Layer 3 of a small transformer language model trained on English Wikipedia (17 layers, counted from 0, width 64).
In attention head 0, each number of a token's query is one row of weights dot the token's vector x plus its bias. The head spreads its attention over the tokens so far by the softmax of query dot key.

Query weights of the head. A number n stands for n times 0.00062.
q0 (bias 0.078): -120 -195 -166 -64 -145 -103 39 -235 -128 67 -47 84 204 116 -182 -184 156 59 156 162 -225 105 -51 41 -15 -158 83 -80 159 -111 9 72 -124 74 -61 -41 29 137 -181 -333 33 84 46 -80 -128 279 90 52 301 127 -126 -187 199 -79 69 -15 -32 -145 27 34 -8 -71 -47 -229
q1 (bias 0.013): 49 -72 -24 130 -141 -244 -173 -175 24 124 -78 8 -79 -81 14 73 -72 -152 167 -19 58 33 -107 -149 1 -96 -53 -55 20 44 -18 67 11 -4 9 26 -119 87 -47 29 -165 -171 430 464 122 -204 -76 111 -62 -178 -156 7 -101 -206 -60 100 -171 -57 -40 29 82 62 -157 -116
q2 (bias -0.090): 122 63 -138 -92 104 41 40 -139 -47 98 -69 -3 73 -72 -85 234 45 -189 78 -135 54 -285 -143 -29 8 22 34 -36 113 -73 -161 137 -102 -98 -58 23 -23 -222 -147 138 -102 9 -117 -37 11 -97 -58 -164 -86 128 5 -73 -90 179 -36 -156 5 212 -15 58 -213 -68 -134 -163
q3 (bias 0.021): -90 -277 -97 -88 -31 -19 -150 -31 30 -7 -123 8 -167 241 158 42 126 -11 329 9 13 37 213 79 -254 68 158 -84 -90 -27 53 134 64 -16 -15 213 138 -168 -11 156 14 -106 180 -55 -29 -87 33 -29 -71 -335 -57 53 -86 -69 -98 45 -50 -38 -99 -83 251 -98 -129 101
q4 (bias -0.107): 124 230 -39 -14 -176 66 170 -7 -172 36 -43 56 -61 161 -107 -133 -103 1 -125 -133 46 -98 95 -166 -69 -70 -211 95 96 116 -71 -132 257 -169 202 -31 -67 -163 117 231 -97 401 29 -107 -145 92 101 -10 47 380 -8 4 -49 290 41 26 -87 144 61 5 -134 -58 -130 248
q5 (bias -0.125): -259 -76 38 116 -65 79 151 -145 134 42 -62 92 -149 -276 -98 116 44 -144 74 -156 195 33 198 323 -146 153 284 152 59 72 -59 -140 1 0 -8 279 134 -93 182 -11 109 -153 3 233 -42 38 -114 20 101 -83 -214 51 -308 -166 193 192 52 -105 -330 -97 -204 225 28 34
q6 (bias -0.064): 26 171 -139 74 66 10 -65 -34 25 219 61 -55 -70 -63 -104 149 -18 223 167 124 98 110 211 -20 -70 -206 22 107 -73 -71 7 4 237 55 67 299 -110 -102 112 17 17 -122 42 79 113 -55 -67 -114 -78 53 -8 -81 -95 -112 65 -255 -117 -78 76 -161 -4 -94 -94 -77
q7 (bias -0.152): 10 31 -89 -136 211 -26 30 -201 144 310 174 63 78 -169 -111 -59 170 -184 66 -73 188 -231 80 -40 68 72 -93 -108 7 52 -113 -4 284 13 31 140 -60 -85 27 -93 178 78 -236 -6 138 356 212 79 154 107 105 4 -189 147 285 111 14 10 87 66 -280 -157 -84 201
q8 (bias -0.199): -43 -173 43 121 71 249 -30 3 -69 73 24 227 42 -145 27 255 101 23 193 -128 67 73 182 172 -213 -16 136 -243 64 -92 200 -7 173 171 -43 143 -10 -119 56 -3 -99 130 -185 57 264 60 -284 -10 -181 63 -123 -103 -93 -79 179 -39 171 211 -176 -94 -231 98 -117 124
q9 (bias -0.140): -129 161 124 -37 106 -157 152 34 59 -111 91 -77 -22 -234 -39 85 291 -267 233 -121 325 -61 9 52 -100 303 195 187 309 -36 -139 -95 319 21 4 -150 -45 44 194 -6 86 77 -61 256 123 62 -134 88 -59 21 -82 -42 -299 -312 119 -49 -90 -1 -38 122 -132 -117 -73 42
q10 (bias 0.145): 40 131 117 -221 -170 7 133 173 -240 108 160 -61 68 -26 -30 22 -357 190 -180 202 154 24 -320 -27 180 175 -195 -195 55 -301 121 215 -19 -25 -47 -248 139 133 -9 202 14 16 137 -71 -98 202 -91 -82 18 195 252 97 -171 98 -175 62 105 -156 -84 50 96 136 46 131
q11 (bias 0.127): 26 -24 106 70 -90 84 -181 104 -81 55 43 -292 87 131 -232 -4 -252 -92 13 -163 -110 -117 -11 102 234 47 13 -117 -48 -38 -85 9 138 -236 -124 23 18 134 -100 -172 83 64 -54 81 112 177 -68 24 -132 99 235 235 -4 -117 -15 62 -18 -142 -81 -114 78 143 208 51
q12 (bias 0.136): 61 -115 -96 159 -139 -155 158 53 -49 -153 100 266 91 -82 -136 100 110 74 -56 -89 15 96 -81 -91 -58 5 198 -65 -119 -30 74 42 -40 -48 46 130 66 -163 90 -217 112 280 -145 -6 63 132 -194 473 60 76 205 255 283 -74 130 -139 -109 -125 109 108 -71 -13 108 -12
q13 (bias -0.131): 13 -56 -38 -14 91 -14 110 160 359 77 66 97 23 -47 149 36 -151 18 -44 50 -38 -78 29 24 -276 180 57 -110 26 218 -90 -194 109 123 106 93 284 13 -76 98 119 58 189 -14 23 -87 -83 19 129 -127 -185 82 -224 -135 -199 -187 29 -39 -153 -191 -6 -89 104 215
q14 (bias -0.093): -15 -146 152 85 29 -107 -43 -288 33 -98 48 -85 250 -161 64 4 25 -107 -50 -15 -194 -26 169 300 -80 23 91 -122 161 152 -40 -374 -27 187 70 137 41 -142 86 -40 -301 32 -195 179 72 -53 38 -115 1 -29 -124 25 98 -133 181 85 -70 -69 217 -62 149 -74 -41 -48
q15 (bias -0.025): 29 288 -122 -231 -254 -37 73 1 142 61 96 12 169 -96 226 -40 -222 -94 303 101 -165 -26 -66 -243 -103 34 -35 72 -238 -116 -96 -110 -149 -12 -166 -83 102 39 53 -166 109 130 180 -112 -41 12 -133 -121 77 -35 -27 4 -101 59 16 13 -71 -2 194 122 -94 117 -12 -26
q16 (bias -0.170): 117 190 -215 -31 -2 100 163 -175 243 64 25 -58 -120 -206 -34 29 -43 -117 -41 -119 154 -186 51 -81 11 40 -54 -142 65 212 -63 -168 340 125 -200 148 16 -88 163 268 -41 37 -94 13 109 112 183 -151 -40 -261 -272 15 -97 -133 181 -79 371 276 -117 -3 -95 149 -99 150
q17 (bias -0.182): 55 -39 -43 103 -119 124 72 -23 63 -2 232 99 148 -153 -26 159 -220 -133 47 -159 204 -74 75 -185 -39 -9 9 -121 34 249 -152 -79 37 69 -11 -169 -102 -30 -36 -313 8 260 -182 93 166 249 -29 7 -67 -146 -175 -76 -32 148 175 -1 81 11 -131 -189 -209 -147 -93 -22
q18 (bias 0.168): -48 214 -23 -171 -48 197 -170 182 -19 156 -94 1 48 232 212 24 -191 151 54 327 -14 23 -32 -2 80 134 -297 -172 -55 -190 208 39 -276 -118 55 -138 -176 41 -20 188 94 94 267 -13 -384 83 166 -5 77 146 -34 32 -23 192 -68 72 169 -90 51 -20 177 -31 49 126
q19 (bias -0.166): -41 -182 -70 -14 186 57 172 -294 159 -29 193 99 121 -234 -209 5 312 -257 30 6 1 123 148 55 -180 -63 103 368 -12 72 -11 -96 152 113 127 277 21 -52 49 -229 -3 98 -34 -2 -86 -21 -95 -201 52 -88 -210 164 -53 74 149 214 77 116 -24 28 -357 4 -166 -33
q20 (bias 0.056): 212 -104 -176 -7 197 -17 -29 126 34 -12 -66 -86 -238 -77 154 -270 -108 6 236 -4 26 1 87 -36 -71 -214 -99 133 -98 38 -52 47 -74 199 -66 -160 -50 228 86 92 18 -95 77 88 29 -83 168 -116 141 47 204 42 -74 -33 -79 -181 79 -15 26 52 94 206 -60 14
q21 (bias -0.074): -50 86 -343 -196 128 73 -114 96 141 -9 -191 -197 85 276 -61 -183 -156 165 -168 65 263 -233 -24 -77 16 59 -126 -150 20 -264 74 -194 -15 40 18 -190 136 -166 -77 83 60 197 124 166 -3 -58 -113 -109 -147 -20 28 27 -123 173 -15 17 -30 100 108 0 -64 0 -40 -24
q22 (bias 0.104): 11 86 270 -101 -104 12 181 -33 146 -11 129 57 76 212 133 -207 -103 103 -43 -208 -93 113 33 -50 -191 -103 231 99 193 -70 76 154 -19 36 -5 -135 26 152 -47 -89 121 189 66 57 180 75 -98 10 9 -214 131 188 -2 -33 -312 -200 -75 -30 -68 267 74 165 139 -218
q23 (bias -0.116): 53 226 -265 65 117 135 9 -11 83 -20 -19 -12 -120 47 14 -173 -61 -226 128 -38 70 88 -6 -119 -34 106 104 283 -78 186 39 -31 154 89 169 93 77 24 -15 -84 -103 -251 -100 212 -32 -137 -309 -30 -150 -97 -212 -126 -14 82 -52 47 -85 135 -25 -107 -88 -104 128 -179
q24 (bias 0.186): 45 107 -302 -199 107 -70 180 59 417 -145 -141 -189 -19 86 -86 80 -69 168 226 125 -329 90 -339 241 267 107 -264 -13 -335 -117 279 149 -174 29 -42 -190 -21 58 60 153 -3 -101 76 81 -147 -102 58 191 -196 -20 16 327 -131 -118 -164 3 1 -60 23 109 160 374 90 -210
q25 (bias -0.144): -57 157 -139 98 4 100 202 -93 149 -12 261 229 -256 -284 -123 93 206 95 148 -81 -56 -84 -78 48 -253 -152 102 212 -50 69 -76 -75 142 -46 108 -3 97 -25 48 -115 28 -54 158 56 239 -132 113 30 119 -85 -79 -16 -65 152 173 -141 80 47 73 -28 -96 -143 -253 117
q26 (bias 0.187): -79 -70 -8 -44 -99 -132 -105 73 -211 -118 35 -240 117 176 -7 63 28 206 -59 186 -104 67 36 -80 20 -216 -43 -287 -49 -240 177 68 -179 -182 85 13 -186 135 -160 -89 125 6 104 -73 32 -110 127 34 290 84 234 92 6 -26 -96 34 -123 -61 -24 54 205 159 11 -241
q27 (bias 0.175): 14 -112 -86 -235 56 173 42 16 20 -144 -146 -203 -80 155 -156 193 181 248 101 94 -288 101 -81 -113 153 -243 192 167 -236 -130 89 10 -227 14 162 65 95 9 80 -87 153 37 -258 -275 159 72 30 116 23 104 69 239 287 -100 -156 103 -80 -200 18 90 104 312 -47 -27
q28 (bias 0.056): 5 -260 65 122 26 -78 9 85 -82 0 -141 51 -376 96 179 56 132 -3 -32 -158 414 -91 77 96 121 208 -127 5 -162 148 224 177 -61 -111 52 -77 144 -127 40 -54 -112 -200 -144 200 20 -59 305 -172 -75 19 258 -43 -89 -132 -123 165 -104 32 -42 -219 193 252 179 25
q29 (bias -0.101): 125 409 -119 47 -159 -64 38 -26 20 -100 -37 -87 -71 -204 -283 134 -180 -183 28 107 12 -13 -28 73 44 -125 -42 129 236 149 22 -46 -1 106 91 -38 -141 -188 66 -8 -108 47 3 110 189 -7 160 85 -192 -96 -35 -155 -42 88 117 26 -40 235 150 -17 93 -44 -58 -3
q30 (bias 0.088): 37 40 40 -223 18 64 -82 -93 -26 377 18 8 111 -17 -64 188 -115 -14 79 377 86 -41 -177 -305 159 -190 39 -11 -109 -460 163 36 -100 -49 -86 -345 -263 45 -225 82 -116 12 -217 39 53 -142 -19 74 71 -109 208 -10 -5 175 -43 -198 258 82 116 -32 92 54 -46 131
q31 (bias -0.194): 180 2 201 -28 43 176 -25 114 -102 -61 5 160 103 -223 40 165 -171 -229 171 63 105 -272 57 156 19 -90 100 68 243 135 -51 -46 270 92 181 3 137 -233 166 248 118 -16 63 80 49 4 -21 -125 -144 -28 -79 -231 67 184 59 47 138 30 -72 -107 -70 -310 -21 93

Each question shows a short text with each token's key, already scaled and adjusted for position as the last token sees it. A number n stands for n times 0.0014.

Then comes the last token's vector x. A number n stands for n times 0.0089.

0 " ": -26 -4 -20 7 39 312 34 155 59 116 -79 172 -102 91 74 -166 197 143 -305 298 -221 -137 -140 98 -378 145 -145 -306 -6 66 -364 136
1 "ar": -45 59 -11 20 52 378 88 187 117 214 -123 109 -65 143 102 -153 209 196 -398 341 -201 -206 -180 205 -376 160 -204 -357 60 101 -338 167
2 "ro": -99 26 5 2 16 373 112 147 132 142 -92 173 -116 113 81 -184 207 172 -363 306 -206 -167 -196 224 -397 154 -223 -407 75 121 -314 250
3 "g": -18 25 -30 29 24 377 73 213 158 232 -98 11 -126 134 91 -138 204 182 -358 370 -184 -139 -170 213 -415 172 -301 -353 21 54 -299 255
4 "ant": -75 27 -17 54 56 356 129 160 114 183 -102 88 -155 224 73 -157 183 158 -347 298 -223 -147 -188 291 -377 195 -227 -347 40 130 -331 259
5 " company": -170 35 6 41 53 325 78 124 178 57 -80 33 -164 236 -2 -106 209 173 -231 241 -88 -45 -274 298 -291 146 -253 -225 91 129 -240 235
6 " executive": -93 -34 -23 6 157 374 97 149 151 85 -85 85 -108 223 25 -105 205 196 -289 257 -165 -161 -256 302 -333 222 -253 -244 56 152 -356 211
7 "—": -72 -39 -43 -1 79 352 6 159 131 192 -79 128 -115 215 68 -134 221 147 -251 261 -230 -62 -168 209 -339 156 -261 -324 44 53 -383 181
8 "bel": -153 -18 -16 26 111 367 108 162 113 165 -133 83 -130 239 80 -109 197 208 -350 279 -182 -106 -186 306 -400 209 -231 -368 32 162 -322 284
x: -108 324 102 -210 -13 -124 191 -34 98 -139 -58 96 88 123 -154 -63 -349 -22 -9 65 -114 -200 -142 -64 -28 77 -212 -13 199 -31 -102 -114 -233 -33 -157 21 -12 -110 29 41 174 58 106 -95 -182 75 95 -28 91 48 -55 181 -72 365 3 81 -70 170 39 85 48 143 -4 230
Which token does the last token look at most, and with what share of its attention? 7 "—", with about 20%

0 "ek": -30 15 -28 41 29 324 50 161 62 127 -45 134 -123 123 66 -129 193 99 -264 272 -193 -92 -171 140 -364 135 -140 -289 27 79 -374 141
1 " signed": -114 13 -3 110 64 316 37 167 165 146 -3 162 -89 199 0 -47 195 102 -202 188 -160 -38 -176 171 -310 92 -176 -277 112 9 -391 93
2 " with": -176 20 50 93 38 333 64 171 148 172 -88 104 -169 208 48 -88 249 140 -271 232 -153 -108 -199 197 -392 152 -262 -331 52 92 -298 197
3 " new": -120 32 22 46 109 348 56 133 148 121 -88 109 -133 172 65 -113 201 167 -306 268 -148 -151 -155 248 -354 122 -228 -338 50 116 -394 210
4 " agency": -180 -27 1 41 123 312 49 110 182 69 -86 59 -167 254 31 -126 176 197 -250 202 -122 -57 -217 296 -292 161 -292 -255 83 137 -308 287
5 " F": -52 -68 24 113 131 359 35 148 167 176 -145 52 -175 204 103 -79 203 183 -310 353 -208 -132 -91 224 -407 222 -256 -327 -69 104 -418 272
6 "an": -124 12 30 13 67 339 123 172 200 167 -136 114 -128 132 72 -115 244 265 -378 293 -180 -105 -184 265 -370 183 -285 -353 46 176 -288 246
7 "tag": -118 -27 45 26 112 360 69 183 120 178 -128 62 -128 188 52 -84 184 187 -362 308 -190 -111 -182 278 -377 202 -318 -374 48 124 -344 304
8 "io": -184 15 57 89 105 342 53 163 161 136 -100 103 -162 195 73 -109 204 189 -331 279 -189 -60 -253 232 -357 199 -225 -400 44 139 -323 303
x: -86 314 99 -219 -104 -76 155 -32 58 -203 -102 20 147 118 -125 36 -257 -57 -147 -26 -105 -185 -227 -50 -61 32 -174 -25 144 -46 -80 -176 -180 76 -17 -87 -16 -132 -18 34 203 25 -40 -144 -145 62 191 55 137 -41 60 118 -41 294 34 92 -21 195 213 125 41 188 -32 247
Which token does the last token look at most, and with what share of its attention? 1 " signed", with about 20%

0 "″": -23 -31 -48 53 51 331 16 156 47 112 -66 167 -108 141 91 -151 168 114 -256 272 -228 -115 -169 130 -321 116 -143 -280 49 42 -394 172
1 "N": -77 -69 -49 25 45 296 149 142 163 138 -199 131 -144 133 88 -197 202 223 -356 333 -192 -153 -188 260 -414 182 -272 -270 40 85 -330 257
2 " ": -62 -17 0 19 46 334 85 154 201 189 -172 134 -107 101 93 -201 187 238 -415 362 -216 -199 -182 206 -396 203 -289 -318 -1 49 -400 216
3 "1": -79 -32 -32 22 96 350 124 179 188 213 -115 88 -102 111 97 -211 174 199 -395 358 -243 -184 -214 234 -402 165 -219 -314 52 54 -387 176
4 "°": -109 -18 -65 99 59 335 83 186 169 203 -119 77 -205 175 61 -163 188 180 -273 286 -138 -17 -211 287 -314 88 -262 -289 76 67 -289 284
5 "1": -87 -30 -33 11 112 352 133 187 194 216 -114 63 -111 118 97 -200 177 207 -396 365 -248 -175 -223 250 -399 174 -235 -310 45 62 -379 190
6 "1": -88 -31 -30 7 117 356 135 190 196 218 -114 58 -115 120 98 -194 183 208 -395 368 -248 -173 -226 254 -398 178 -242 -311 42 67 -377 194
7 "′": -144 -28 -65 78 118 314 18 167 123 151 -114 78 -196 275 113 -142 135 151 -205 219 -155 -18 -212 219 -321 113 -224 -346 91 38 -328 285
8 "2": -98 -26 -8 -7 79 355 146 191 205 206 -95 49 -150 124 92 -167 190 194 -383 324 -238 -139 -249 255 -385 163 -270 -270 46 73 -352 200
x: -8 262 37 -237 13 -53 90 -25 149 -143 -101 -16 160 172 4 -152 -301 9 -66 65 -50 -205 -166 -77 42 73 -78 16 218 -100 -83 -268 -169 -44 -113 -133 -16 -56 -82 99 206 44 94 -114 -159 32 8 5 53 -23 -84 123 -26 363 -27 -21 -99 107 117 -5 120 233 157 317
Which two tokens does the last token look at most, in order? 7 "′", 0 "″"

0 " ": -26 -4 -20 7 39 312 34 155 59 116 -79 172 -102 91 74 -166 197 143 -305 298 -221 -137 -140 98 -378 145 -145 -306 -6 66 -364 136
1 "ris": -78 63 -27 9 10 354 60 161 136 180 -87 139 -94 140 92 -150 190 198 -354 296 -188 -131 -192 197 -398 132 -215 -355 92 76 -297 214
2 "ing": -54 47 17 49 49 379 107 151 128 192 -104 59 -86 202 99 -134 208 181 -406 344 -252 -183 -176 247 -374 201 -245 -311 33 83 -384 214
3 " to": -75 33 -11 61 34 369 27 180 151 207 -107 58 -93 129 51 -125 251 156 -328 308 -194 -147 -168 185 -360 142 -266 -324 41 66 -349 177
4 " $": -108 -58 -74 125 41 257 13 95 177 116 -115 76 -122 240 151 -65 229 183 -256 269 -165 -87 -126 134 -315 125 -287 -214 -56 -34 -352 223
5 "4": -64 -38 -15 45 65 329 116 162 142 187 -135 48 -124 154 93 -150 174 195 -387 349 -224 -125 -178 271 -404 152 -237 -308 28 53 -380 207
6 "0": -106 -43 4 33 36 309 120 135 149 154 -103 87 -122 130 99 -196 192 183 -385 324 -239 -120 -190 262 -380 125 -257 -307 43 60 -361 251
7 "0": -112 -41 7 34 37 310 122 139 151 157 -102 85 -126 130 94 -193 193 181 -380 321 -238 -116 -199 266 -377 125 -261 -309 46 64 -357 253
8 ",": -107 38 5 37 36 377 91 203 164 188 -115 120 -139 198 55 -163 249 219 -381 312 -205 -128 -232 244 -360 154 -273 -328 28 110 -338 240
x: -99 294 73 -203 -102 -149 197 38 55 -239 -143 16 90 177 18 -70 -281 -2 -60 -127 -92 -50 -185 -142 11 125 -93 -97 209 -126 -60 -256 -144 -11 -72 -98 127 -77 -48 101 114 117 -31 -139 -79 68 -9 25 145 1 -98 78 -42 292 -34 21 52 101 55 180 124 198 100 325
Which token does the last token look at most, and with what share of its attention? 4 " $", with about 40%

0 " and": -41 14 -22 25 38 312 39 154 40 103 -51 160 -94 121 66 -174 193 104 -269 257 -214 -108 -158 102 -352 113 -122 -304 30 69 -352 137
1 " known": -89 5 -44 111 118 294 33 99 82 97 -89 58 -94 198 64 -148 138 91 -268 234 -203 -44 -188 196 -341 134 -92 -312 69 92 -389 131
2 " reference": -184 14 -96 140 110 284 32 93 75 152 -34 89 -167 277 77 -114 117 45 -189 127 -119 -65 -195 219 -284 65 -151 -336 104 18 -354 239
3 "s": -61 43 -4 64 34 368 85 168 179 193 -99 31 -144 157 54 -149 207 209 -336 339 -195 -133 -209 262 -400 181 -320 -307 58 32 -342 263
4 " to": -84 27 -14 66 40 381 32 195 150 196 -116 33 -124 136 41 -121 251 168 -325 314 -190 -145 -203 206 -355 152 -300 -340 54 81 -325 199
5 " him": -84 9 -35 108 77 342 51 138 177 126 -110 60 -64 232 9 -103 180 221 -296 285 -238 -74 -156 263 -376 175 -265 -327 79 32 -397 268
6 " have": -157 57 -22 78 79 302 93 193 156 124 -75 13 -135 179 -5 -145 256 179 -244 234 -157 -29 -227 193 -386 151 -238 -305 110 47 -275 215
7 " been": -134 37 -15 26 57 294 74 198 192 98 -59 109 -145 160 -52 -136 230 222 -222 220 -147 -15 -231 214 -349 118 -229 -296 118 57 -238 197
8 " taken": -125 7 -34 74 124 327 71 169 156 179 -62 42 -96 212 -25 -25 225 175 -263 237 -176 -32 -192 248 -351 170 -225 -325 77 69 -327 132
x: -83 192 63 -186 -23 -129 165 28 154 -166 -20 120 83 83 -71 -51 -323 49 -250 -39 26 -118 -219 -84 14 133 -212 22 189 41 -129 -228 -115 -166 50 -149 -10 -21 113 69 157 99 -47 -104 -188 10 -63 134 142 -23 -149 206 75 315 -81 60 -12 126 6 43 11 216 86 232
Which token does the last token look at most, and with what share of its attention? 2 " reference", with about 20%

0 ".": -36 12 -21 41 37 321 29 170 48 114 -50 126 -99 128 42 -169 186 95 -252 268 -205 -102 -183 96 -351 135 -117 -294 28 49 -343 132
1 ")": -32 -51 -45 17 73 296 86 159 75 165 -70 112 -117 128 90 -225 184 128 -339 338 -230 -87 -219 198 -358 133 -178 -282 59 72 -368 167
2 " born": -89 -21 -99 129 85 271 12 144 87 102 -53 103 -76 197 -34 -80 137 161 -107 196 -178 -46 -198 217 -278 101 -117 -298 152 32 -281 101
3 " J": -8 -37 -5 125 102 355 31 173 199 137 -148 39 -151 166 42 -70 191 229 -311 336 -191 -96 -154 217 -423 195 -243 -249 -28 65 -374 248
4 "her": -87 -7 -32 48 110 353 81 145 120 197 -127 43 -60 198 109 -142 206 195 -386 326 -243 -131 -205 254 -376 232 -193 -320 41 135 -341 209
5 "on": -100 16 13 14 72 373 89 160 189 209 -81 113 -93 151 93 -100 220 219 -398 291 -229 -143 -177 231 -390 201 -285 -343 37 144 -314 234
6 "im": -89 -25 -34 -56 83 368 109 159 133 176 -127 98 -121 180 108 -113 199 199 -406 326 -197 -178 -207 270 -401 276 -291 -357 -11 147 -301 301
7 "us": -145 51 29 36 29 334 92 146 178 162 -79 30 -164 199 91 -102 229 206 -366 285 -176 -53 -244 243 -382 192 -269 -304 53 103 -239 282
8 " van": -120 21 -22 71 97 349 55 185 171 208 -166 53 -110 200 51 -55 233 243 -340 336 -135 -62 -154 257 -400 208 -194 -414 28 164 -263 241
x: -152 261 77 -250 -110 -56 122 41 35 -158 -79 54 78 158 -109 31 -286 -69 -84 -6 -101 -103 -118 -114 54 118 -228 -62 320 37 -161 -238 -228 -44 -7 30 82 -99 0 65 178 35 50 -213 -119 -47 165 93 78 19 -73 199 -49 251 -73 2 48 187 127 163 13 85 4 214
Which token does the last token look at most, and with what share of its attention? 2 " born", with about 40%

0 "re": -22 10 -37 12 48 333 41 149 46 118 -44 155 -107 121 75 -161 201 106 -261 280 -212 -133 -148 116 -376 143 -139 -318 29 66 -344 144
1 "mon": -81 8 -59 28 4 351 122 127 106 169 -136 144 -81 130 147 -159 200 177 -369 308 -228 -152 -174 248 -350 146 -233 -344 32 154 -345 212
2 "ies": -124 62 13 78 41 328 65 109 160 155 -82 34 -150 216 47 -160 179 163 -319 274 -152 -71 -189 272 -371 155 -257 -311 100 70 -331 279
3 ".": -94 1 -5 78 64 355 70 212 122 179 -118 69 -132 210 65 -197 217 139 -318 312 -196 -105 -266 189 -394 198 -218 -326 41 67 -332 210
4 " He": -79 -73 -60 10 106 373 69 177 164 113 -149 91 -124 198 52 -193 188 250 -327 320 -209 -118 -185 232 -430 206 -247 -282 7 94 -333 283
5 " quickly": -81 42 -30 46 71 363 57 182 134 153 -116 83 -80 231 16 -90 229 179 -331 310 -199 -48 -173 258 -351 165 -222 -306 39 59 -374 181
6 " became": -168 51 1 32 57 323 80 197 195 135 -10 105 -136 168 -42 -86 275 148 -204 210 -124 -8 -237 198 -346 91 -170 -256 98 64 -246 117
7 " sort": -161 -11 -75 12 94 300 68 66 115 142 -88 6 -144 226 40 -88 186 145 -296 233 -123 -101 -161 295 -385 191 -291 -332 18 136 -277 249
8 " of": -181 47 68 73 77 353 38 186 175 173 -124 52 -181 219 83 -116 261 212 -324 265 -176 -86 -204 213 -340 181 -248 -339 51 134 -275 252
x: 9 240 -46 -227 -101 -109 199 -10 43 -160 -17 15 78 126 -104 -108 -359 -23 -165 -26 -52 -11 -219 -159 -39 40 -170 -30 350 -72 -77 -250 -70 -96 -19 -31 44 -6 74 72 177 78 -30 -132 -97 34 5 44 208 39 -80 124 -134 285 -27 28 10 69 102 164 135 184 23 300
Which two tokens does the last token look at most, in order? 6 " became", 0 "re"

0 " ": -26 -4 -20 7 39 312 34 155 59 116 -79 172 -102 91 74 -166 197 143 -305 298 -221 -137 -140 98 -378 145 -145 -306 -6 66 -364 136
1 "na": -102 8 -17 11 1 353 123 154 127 134 -144 127 -125 144 92 -217 166 224 -403 335 -202 -159 -194 227 -398 207 -240 -360 45 114 -290 280
2 "ve": -87 36 -18 12 28 338 112 128 127 201 -101 28 -114 154 91 -193 204 170 -395 319 -174 -117 -109 252 -408 163 -282 -333 57 81 -315 276
3 ".": -102 12 4 76 64 347 69 208 119 186 -124 57 -125 214 59 -201 216 143 -322 313 -196 -102 -255 184 -393 206 -205 -315 36 70 -320 199
4 " |": -87 -29 -13 31 60 331 59 194 135 145 -35 147 -184 126 32 -232 236 157 -318 275 -171 -131 -232 184 -407 132 -262 -305 82 36 -328 230
5 " II": -103 17 34 130 92 311 67 114 190 149 -96 48 -155 197 56 -156 194 181 -349 321 -173 -37 -159 267 -344 128 -193 -272 9 89 -370 266
6 " |": -96 -32 -9 24 77 338 62 197 143 152 -38 139 -193 134 27 -221 244 166 -327 278 -176 -124 -232 198 -414 148 -272 -310 74 45 -326 245
7 "\n": -111 -23 22 73 99 341 29 224 135 193 -90 152 -114 153 85 -161 220 197 -299 284 -249 -50 -208 187 -306 151 -248 -295 66 90 -377 200
8 "|": -189 -23 16 104 109 299 32 189 138 120 -11 185 -193 132 29 -161 211 176 -203 155 -204 -52 -200 162 -340 91 -188 -319 166 71 -326 212
x: 19 236 81 -104 24 -115 111 20 78 -211 -82 -73 69 164 -147 -167 -245 -97 -177 60 -92 -185 -224 -100 24 16 -101 -9 301 31 -103 -171 -253 -22 -23 -166 4 -65 -5 -1 159 -79 -76 -94 -150 125 88 16 71 64 -46 161 46 248 78 85 164 149 -5 141 35 282 -9 297
To which token does the last token give the most attention? 8 "|"

0 "s": -21 17 -22 37 34 331 57 159 60 137 -64 127 -119 108 70 -149 209 119 -283 299 -208 -119 -169 135 -374 155 -169 -300 10 67 -360 161
1 ".": -94 14 -10 83 37 342 67 190 110 175 -124 84 -117 197 67 -222 197 137 -324 301 -199 -113 -239 175 -397 172 -196 -323 53 53 -332 200
2 " On": -92 0 -23 108 72 394 27 160 130 174 -92 108 -112 203 144 -73 212 143 -305 237 -234 -115 -86 142 -355 167 -251 -343 44 71 -460 184
3 " the": -112 11 -4 95 98 355 101 164 127 121 -98 148 -111 141 52 -188 227 179 -332 254 -197 -160 -191 221 -342 111 -194 -261 64 100 -392 189
4 " right": -68 24 -40 48 133 353 23 105 192 186 -76 74 -128 183 29 -109 165 169 -331 280 -148 -106 -106 278 -370 112 -232 -368 25 69 -401 222
5 " is": -176 52 -3 50 10 287 93 204 220 149 -36 102 -161 108 -39 -134 276 192 -242 194 -127 2 -264 195 -328 72 -249 -232 112 44 -217 176
6 " a": -102 -33 27 78 100 320 99 168 149 120 -104 132 -161 142 -8 -139 237 197 -301 289 -193 -128 -200 215 -397 147 -242 -285 23 73 -320 210
7 " ": -97 -52 35 2 98 315 64 168 196 177 -162 122 -128 138 80 -171 218 269 -397 357 -210 -143 -171 221 -401 220 -306 -314 -44 70 -382 240
8 "segment": -175 -62 -57 -10 122 310 78 130 112 154 -12 63 -170 232 49 -121 179 121 -287 197 -163 -35 -215 300 -314 116 -245 -260 40 115 -296 243
x: -51 322 100 -95 -48 -136 158 -18 67 -210 -90 90 218 44 -109 -105 -287 43 -155 30 -59 -278 -201 -79 6 182 -101 76 83 7 -10 -155 -156 -108 -173 12 -55 -76 42 100 199 53 41 -59 -158 -1 37 -11 143 1 -122 83 -20 422 17 6 -99 60 83 27 88 263 16 198
To which token does the last token give the most attention? 8 "segment"